Layer 12 of a small transformer language model trained on English Wikipedia (16 layers, counted from 0, width 96).
A neuron's activation on a vector x is GELU(weights . x), where the dot is the dot product.
The model reads these tokens: " bank" "," " but" " they" " reve" "al" " there" " is" " no"

The vector x that enters this layer's MLP at each token. A number n stands for (n - 500) times 0.011.
0 " bank": 519,574,300,633,471,529,663,456,506,520,544,492,639,410,323,492,526,381,121,494,308,720,548,529,465,917,766,454,611,637,462,700,569,348,763,357,451,826,361,856,280,375,457,522,363,650,559,467,427,353,595,431,555,697,525,590,375,667,595,379,522,584,418,371,473,499,393,314,574,478,397,495,458,557,480,706,473,421,501,535,528,487,476,373,466,412,362,507,600,300,380,495,423,461,470,369
1 ",": 441,594,391,669,513,556,644,534,528,476,581,504,592,394,339,449,537,377,104,482,357,642,587,557,403,859,759,502,598,571,460,600,529,354,675,360,554,774,217,863,309,386,480,523,354,664,556,523,323,400,579,436,472,779,576,549,328,710,577,348,505,538,468,356,540,443,383,375,608,585,402,531,413,595,435,694,463,463,552,600,567,520,532,381,463,341,411,519,592,279,408,427,497,441,460,442
2 " but": 514,414,427,681,546,479,672,725,472,573,398,493,577,429,368,473,510,357,242,488,329,530,662,520,386,878,729,616,512,596,466,571,613,407,642,514,465,834,148,664,319,516,609,430,398,633,563,411,346,687,605,447,466,523,572,536,339,710,586,460,456,365,466,261,495,468,399,378,495,508,414,478,345,525,458,585,327,532,544,609,753,529,691,401,582,384,320,590,643,325,584,281,683,424,368,410
3 " they": 443,524,516,726,440,579,592,607,426,580,398,478,669,400,268,503,726,269,177,585,257,459,689,584,493,853,701,540,485,333,317,482,564,534,637,536,466,535,340,725,284,631,662,535,330,641,552,386,416,602,599,326,519,430,637,631,218,610,649,481,430,546,597,285,469,408,376,363,503,475,368,359,277,454,599,487,381,466,510,669,475,684,732,434,693,409,383,655,699,351,481,294,681,523,463,443
4 " reve": 442,505,462,526,411,224,575,437,415,705,777,542,606,382,244,468,603,508,390,475,272,690,690,551,423,732,777,527,666,589,512,584,628,494,749,724,394,568,514,611,263,479,599,732,436,489,621,186,477,764,467,474,465,437,433,490,183,469,588,706,535,551,423,467,384,339,363,311,544,281,361,314,233,550,437,595,311,381,702,662,591,575,705,384,597,348,495,567,565,296,480,589,623,640,250,275
5 "al": 467,405,509,644,364,308,511,532,238,706,604,273,658,524,508,460,568,493,267,511,143,422,736,763,352,869,663,592,546,684,584,551,421,410,598,465,261,401,367,613,352,492,606,560,493,418,365,481,296,640,715,424,352,492,490,697,556,647,560,620,467,550,472,428,546,314,454,283,557,545,434,242,419,375,281,571,614,608,400,697,768,619,681,360,594,380,415,681,546,374,535,583,663,564,371,493
6 " there": 438,487,478,589,399,393,616,643,424,482,490,394,736,573,587,395,482,204,259,683,443,362,629,505,426,870,503,638,505,573,475,544,428,376,597,613,534,628,430,673,458,651,787,489,376,596,525,236,526,526,517,233,609,592,704,727,249,677,540,353,396,432,565,453,537,361,464,317,532,434,480,522,21,239,574,680,354,426,266,740,617,519,583,425,431,542,372,411,476,363,468,353,735,676,613,588
7 " is": 523,577,326,691,445,402,626,540,526,595,528,595,785,372,344,382,523,255,219,467,381,612,709,623,342,741,576,504,519,496,555,558,455,394,685,614,548,497,296,714,344,473,582,430,507,618,608,579,321,771,735,578,396,448,551,651,431,585,704,657,370,417,475,314,355,448,372,268,602,484,470,427,395,418,417,611,281,330,537,650,847,379,539,247,605,448,394,670,595,325,488,356,716,543,259,451
8 " no": 504,474,446,537,545,493,422,634,505,526,578,279,725,412,470,508,575,362,130,346,381,578,636,641,430,955,626,468,402,460,471,606,592,303,500,579,378,517,176,710,356,419,580,425,477,348,471,420,337,552,561,357,480,517,337,653,218,608,606,550,404,555,564,410,608,346,490,341,487,591,533,516,453,467,424,718,456,415,584,631,709,686,690,431,641,349,432,633,626,412,527,456,790,670,433,567

Each question shows the input weights of one neuron of the MLP. A number n stands for (n - 500) times 0.0011.

n229: 643,434,546,407,608,448,526,493,549,570,528,648,378,488,558,572,378,694,530,357,613,470,484,350,247,608,569,515,445,777,614,429,558,382,470,402,432,551,518,468,415,694,446,399,316,503,395,627,549,446,443,538,452,535,420,433,552,419,495,413,593,525,421,500,484,385,442,431,486,521,593,542,508,604,532,364,429,510,536,517,356,696,546,641,573,467,301,479,387,505,552,489,521,478,537,466
On which token does it fire most, and how strongly? 2 " but", at about 0.13

n122: 510,515,277,650,240,592,528,484,331,525,620,549,560,419,597,573,643,439,585,464,558,560,551,475,552,546,485,736,328,647,516,533,448,601,491,451,483,521,741,346,491,274,425,419,512,357,411,500,375,545,357,578,431,375,402,561,605,515,634,415,556,203,394,418,544,580,553,529,606,558,429,475,534,369,574,494,500,459,380,531,377,667,437,582,451,518,493,485,510,617,655,372,517,476,656,438
Which token does this neuron like most? 5 "al"

n79: 622,661,458,434,548,386,541,436,535,431,409,589,361,468,519,452,705,677,492,438,460,617,505,253,597,456,379,441,511,589,474,485,392,437,432,471,612,556,449,676,486,642,542,472,503,575,371,489,359,396,745,492,521,454,533,533,532,621,263,452,503,419,546,555,621,433,571,593,473,565,451,380,559,416,594,483,519,550,428,464,438,451,529,550,480,370,429,579,368,463,386,326,534,548,435,483
Its two highest activations, in order, are on tokens 1 ",", 0 " bank"

n105: 405,571,419,693,405,443,567,502,467,569,641,537,502,385,372,429,535,530,576,500,514,488,500,437,658,503,510,510,309,565,569,624,643,600,293,275,619,458,571,533,406,479,481,505,542,456,405,492,459,472,626,528,670,582,445,519,547,392,567,610,500,340,518,470,492,500,477,457,364,365,675,594,538,417,508,619,500,460,471,505,635,506,377,560,417,492,364,430,566,378,618,570,555,579,603,546
Which token does this neuron like most? 7 " is"

n197: 573,410,462,511,522,503,491,447,625,417,345,484,470,376,434,475,397,674,413,489,430,503,426,389,576,612,546,485,516,503,584,403,660,528,518,346,565,439,607,665,518,432,306,635,460,600,529,323,503,487,422,651,617,448,473,684,518,565,344,475,492,462,621,365,487,406,383,572,513,439,517,481,606,467,528,388,623,623,519,438,547,601,470,563,522,406,463,396,467,405,423,601,536,422,290,527
On which token does it fire most, and how strongly? 0 " bank", at about 1.8

n31: 484,473,560,535,526,526,360,568,546,474,455,496,474,535,487,357,595,480,575,531,414,477,465,577,430,413,509,458,471,681,582,496,545,578,523,436,502,483,559,509,452,500,486,589,498,431,363,506,404,388,508,523,579,616,619,502,462,532,431,363,512,470,527,481,580,579,599,521,500,533,496,474,375,636,515,447,456,507,565,551,439,438,484,464,545,460,531,366,547,414,542,562,467,543,510,466
On which token does it fire most, and how strongly? 1 ",", at about 0.43

n192: 612,563,510,429,437,359,571,526,527,544,367,500,590,446,417,518,459,478,576,448,577,594,412,526,703,576,490,432,390,624,436,459,435,603,478,384,447,449,289,520,382,603,508,639,455,611,325,520,439,586,515,507,669,436,680,485,515,562,631,523,505,587,442,464,622,564,529,612,485,529,444,523,523,444,419,357,406,555,375,480,360,367,489,440,554,398,625,449,415,507,518,510,553,488,500,652
Which token does this neuron like most? 3 " they"

n241: 443,464,578,448,441,384,560,563,541,476,652,542,498,595,502,494,451,476,528,430,479,480,549,479,538,571,626,563,394,539,460,430,540,562,481,496,522,353,564,669,414,508,590,431,549,564,436,616,442,427,446,455,519,508,421,396,543,469,490,461,433,466,504,443,489,488,489,630,425,477,343,506,427,568,413,470,527,477,516,386,498,437,541,515,562,396,534,504,380,540,525,561,479,527,431,565
Which token does this neuron like most? 4 " reve"

n383: 547,453,532,486,484,547,267,437,640,631,647,476,393,511,598,567,564,603,567,584,467,548,544,473,490,443,438,561,508,431,747,520,490,389,518,300,554,484,199,376,605,606,636,524,521,541,601,539,519,510,472,648,589,358,575,495,349,434,584,442,532,447,492,483,463,653,388,528,505,542,514,542,481,565,513,346,604,566,487,435,638,393,570,522,492,472,589,507,511,377,443,450,587,447,436,550
Which token does this neuron like most? 2 " but"

n179: 540,589,491,373,345,470,453,381,492,556,579,664,560,485,411,635,500,525,454,422,643,513,563,424,334,503,481,484,566,523,488,643,425,352,369,243,522,536,484,511,463,291,566,447,580,672,350,457,451,551,373,548,397,525,616,532,491,401,458,401,429,494,494,633,525,597,514,514,465,445,665,609,675,353,570,506,483,762,433,468,548,549,527,625,673,377,720,541,515,481,500,429,434,556,310,526
On which token does it fire most, and how strongly? 1 ",", at about 0.12

n228: 659,497,495,546,441,387,560,504,652,492,469,463,581,437,410,449,620,633,516,553,533,301,461,446,587,438,373,473,518,531,308,497,458,465,556,697,463,461,531,356,389,331,578,434,428,579,470,598,407,472,663,528,319,482,497,550,625,589,556,401,428,545,577,595,517,453,443,620,376,495,533,529,561,475,515,576,610,571,544,414,590,379,519,528,381,620,274,505,622,575,519,588,562,467,377,500
On which token does it fire most, and how strongly? 7 " is", at about 0.49

n204: 517,500,438,664,532,515,524,426,528,542,466,601,530,542,664,595,567,565,448,432,478,529,560,358,525,348,568,478,391,580,522,537,410,460,593,396,490,451,415,283,378,404,468,383,375,634,375,610,486,528,477,536,568,610,503,334,626,580,436,405,613,383,396,518,520,412,626,581,552,463,528,559,479,515,526,518,415,462,508,407,394,763,645,494,532,484,627,327,459,558,549,345,583,431,478,540
Which token does this neuron like most? 2 " but"

n281: 458,413,420,424,531,519,532,521,427,404,603,359,463,505,510,417,503,410,463,500,445,637,562,581,621,552,474,426,498,478,405,535,629,611,382,276,616,491,578,626,456,482,515,442,532,430,575,443,581,466,385,593,559,459,403,543,373,595,449,611,362,599,443,567,476,447,507,644,500,559,605,597,628,455,439,482,683,448,565,435,495,408,552,500,500,652,615,381,477,637,536,663,395,478,528,500
Which token does this neuron like most? 8 " no"

n352: 648,452,515,537,483,454,424,487,413,404,523,415,612,516,515,548,481,583,381,532,469,428,448,486,363,480,482,516,568,591,514,608,429,663,509,380,479,443,528,551,461,405,464,534,496,447,447,502,551,534,558,518,430,505,450,567,509,493,462,669,548,455,520,543,573,447,509,523,591,468,486,475,586,496,502,584,451,542,530,399,507,412,467,436,438,504,550,584,564,443,454,515,470,500,498,439
Which token does this neuron like most? 5 "al"

n110: 598,462,399,403,503,540,421,398,473,584,604,584,448,428,602,615,618,610,500,408,529,638,393,440,562,442,524,467,580,453,585,530,582,562,475,492,452,698,533,593,585,444,521,364,353,484,488,475,540,480,461,532,484,365,689,487,619,495,463,400,389,339,453,440,396,467,483,449,467,433,500,364,353,541,451,482,446,659,558,604,579,442,416,707,416,522,419,565,566,587,576,572,572,554,562,446
Which token does this neuron like most? 4 " reve"

n52: 433,715,566,558,543,445,600,552,522,433,411,433,630,535,363,511,517,584,693,506,395,618,459,387,511,387,681,441,442,535,363,610,492,437,440,435,471,410,536,591,508,272,349,413,371,543,470,580,541,433,438,462,506,619,423,481,389,698,516,472,277,399,681,617,535,595,479,575,533,334,553,368,641,558,643,442,565,472,570,467,451,517,477,476,567,571,512,529,506,447,451,339,611,503,520,472
Which token does this neuron like most? 0 " bank"

n314: 546,465,282,588,440,546,591,354,339,623,497,661,353,512,574,341,497,423,589,441,354,456,566,506,630,445,330,457,609,531,537,606,414,591,534,447,607,355,531,522,560,397,717,356,569,494,446,589,506,511,475,588,450,336,703,509,557,537,735,430,530,494,477,467,558,576,536,433,376,456,418,379,476,453,382,622,463,521,523,456,340,299,452,541,576,443,500,586,714,597,539,456,395,556,530,532
Which token does this neuron like most? 7 " is"

n379: 503,394,466,520,455,438,551,462,409,450,569,461,446,694,419,545,637,477,492,582,428,575,443,403,576,525,581,472,598,446,638,456,427,513,360,412,423,392,459,598,419,408,390,458,695,497,391,527,425,343,441,631,477,401,503,385,489,588,679,411,500,403,549,563,581,602,476,337,563,497,759,444,659,691,590,495,591,495,456,522,618,641,437,347,453,497,380,440,400,411,483,500,667,558,562,494
On which token does it fire most, and how strongly? 5 "al", at about 1.5

n113: 564,484,570,504,541,507,487,498,600,424,419,481,519,647,574,487,543,495,458,537,533,564,407,607,435,352,507,490,571,565,494,553,542,444,525,439,458,377,512,541,395,610,425,494,489,508,432,500,377,491,575,461,410,491,513,496,570,477,484,375,629,528,435,514,493,500,530,445,564,573,510,595,569,528,386,586,509,469,509,541,455,519,483,518,500,486,557,380,504,472,458,429,572,527,476,532
On which token does it fire most, and how strongly? 1 ",", at about 0.33

n216: 500,518,531,534,442,494,365,416,517,512,422,602,416,572,353,482,421,694,323,612,416,477,579,494,378,574,494,519,482,515,528,392,463,616,553,468,469,288,558,393,512,482,448,491,582,711,454,299,553,465,596,558,398,428,533,530,515,639,520,459,464,491,318,537,509,575,776,486,527,619,563,579,552,469,613,560,427,530,440,389,433,719,370,372,789,570,446,339,435,497,719,382,571,610,399,521
Its two highest activations, in order, are on tokens 5 "al", 3 " they"

n319: 492,500,518,630,392,502,483,420,581,562,463,520,491,326,495,490,432,389,505,689,446,500,364,497,451,432,434,288,510,483,546,576,479,442,519,422,530,457,550,633,519,562,719,386,478,446,531,456,556,617,622,584,503,428,424,372,546,462,720,466,400,423,585,535,585,507,519,403,634,449,430,572,523,577,536,522,512,425,569,379,536,459,556,563,398,493,453,428,388,608,520,430,453,645,480,562
On which token does it fire most, and how strongly? 7 " is", at about 1.4

n359: 432,557,445,513,424,443,532,560,450,539,604,511,541,488,484,456,602,584,441,369,506,460,478,454,589,544,495,526,429,473,552,540,496,610,594,427,543,490,492,396,635,489,496,442,403,594,498,535,512,426,567,567,532,536,598,415,444,473,529,500,519,521,589,489,539,504,523,551,513,363,444,592,590,512,443,535,480,482,554,435,553,417,521,593,494,342,577,463,375,473,540,524,486,507,462,489
Which token does this neuron like most? 1 ","

n153: 462,474,484,637,525,461,463,536,490,407,496,530,485,549,589,479,569,524,488,446,510,489,577,450,536,434,374,478,431,520,485,489,563,555,480,406,596,567,560,479,516,490,467,506,490,589,523,447,479,368,545,601,583,469,649,372,426,549,527,354,471,528,500,519,496,649,580,517,456,509,607,522,404,578,591,444,523,437,668,506,455,523,469,457,435,386,491,390,533,377,419,439,521,510,570,538
Which token does this neuron like most? 1 ","

n150: 423,531,527,503,540,579,448,448,416,529,511,545,495,542,352,497,492,495,469,621,456,463,528,492,610,411,490,558,448,508,459,517,400,443,539,316,446,555,500,536,559,471,392,309,389,429,791,516,643,551,587,577,405,495,424,364,436,676,515,391,516,431,549,540,508,654,625,457,555,617,572,345,535,543,480,487,638,453,597,468,243,461,309,571,582,451,556,460,434,545,361,484,597,475,532,415
Which token does this neuron like most? 0 " bank"

n22: 551,739,604,537,400,188,707,536,475,546,444,533,552,235,484,557,497,503,548,402,544,496,381,419,618,302,347,421,481,576,408,479,469,448,557,497,525,526,697,692,561,470,533,530,561,476,414,274,401,560,329,446,225,503,575,396,548,618,227,374,639,605,506,581,516,546,472,503,577,509,390,556,434,634,532,585,583,368,712,412,375,568,530,595,569,513,274,494,507,469,638,556,531,361,423,503
On which token does it fire most, and how strongly? 4 " reve", at about 1.4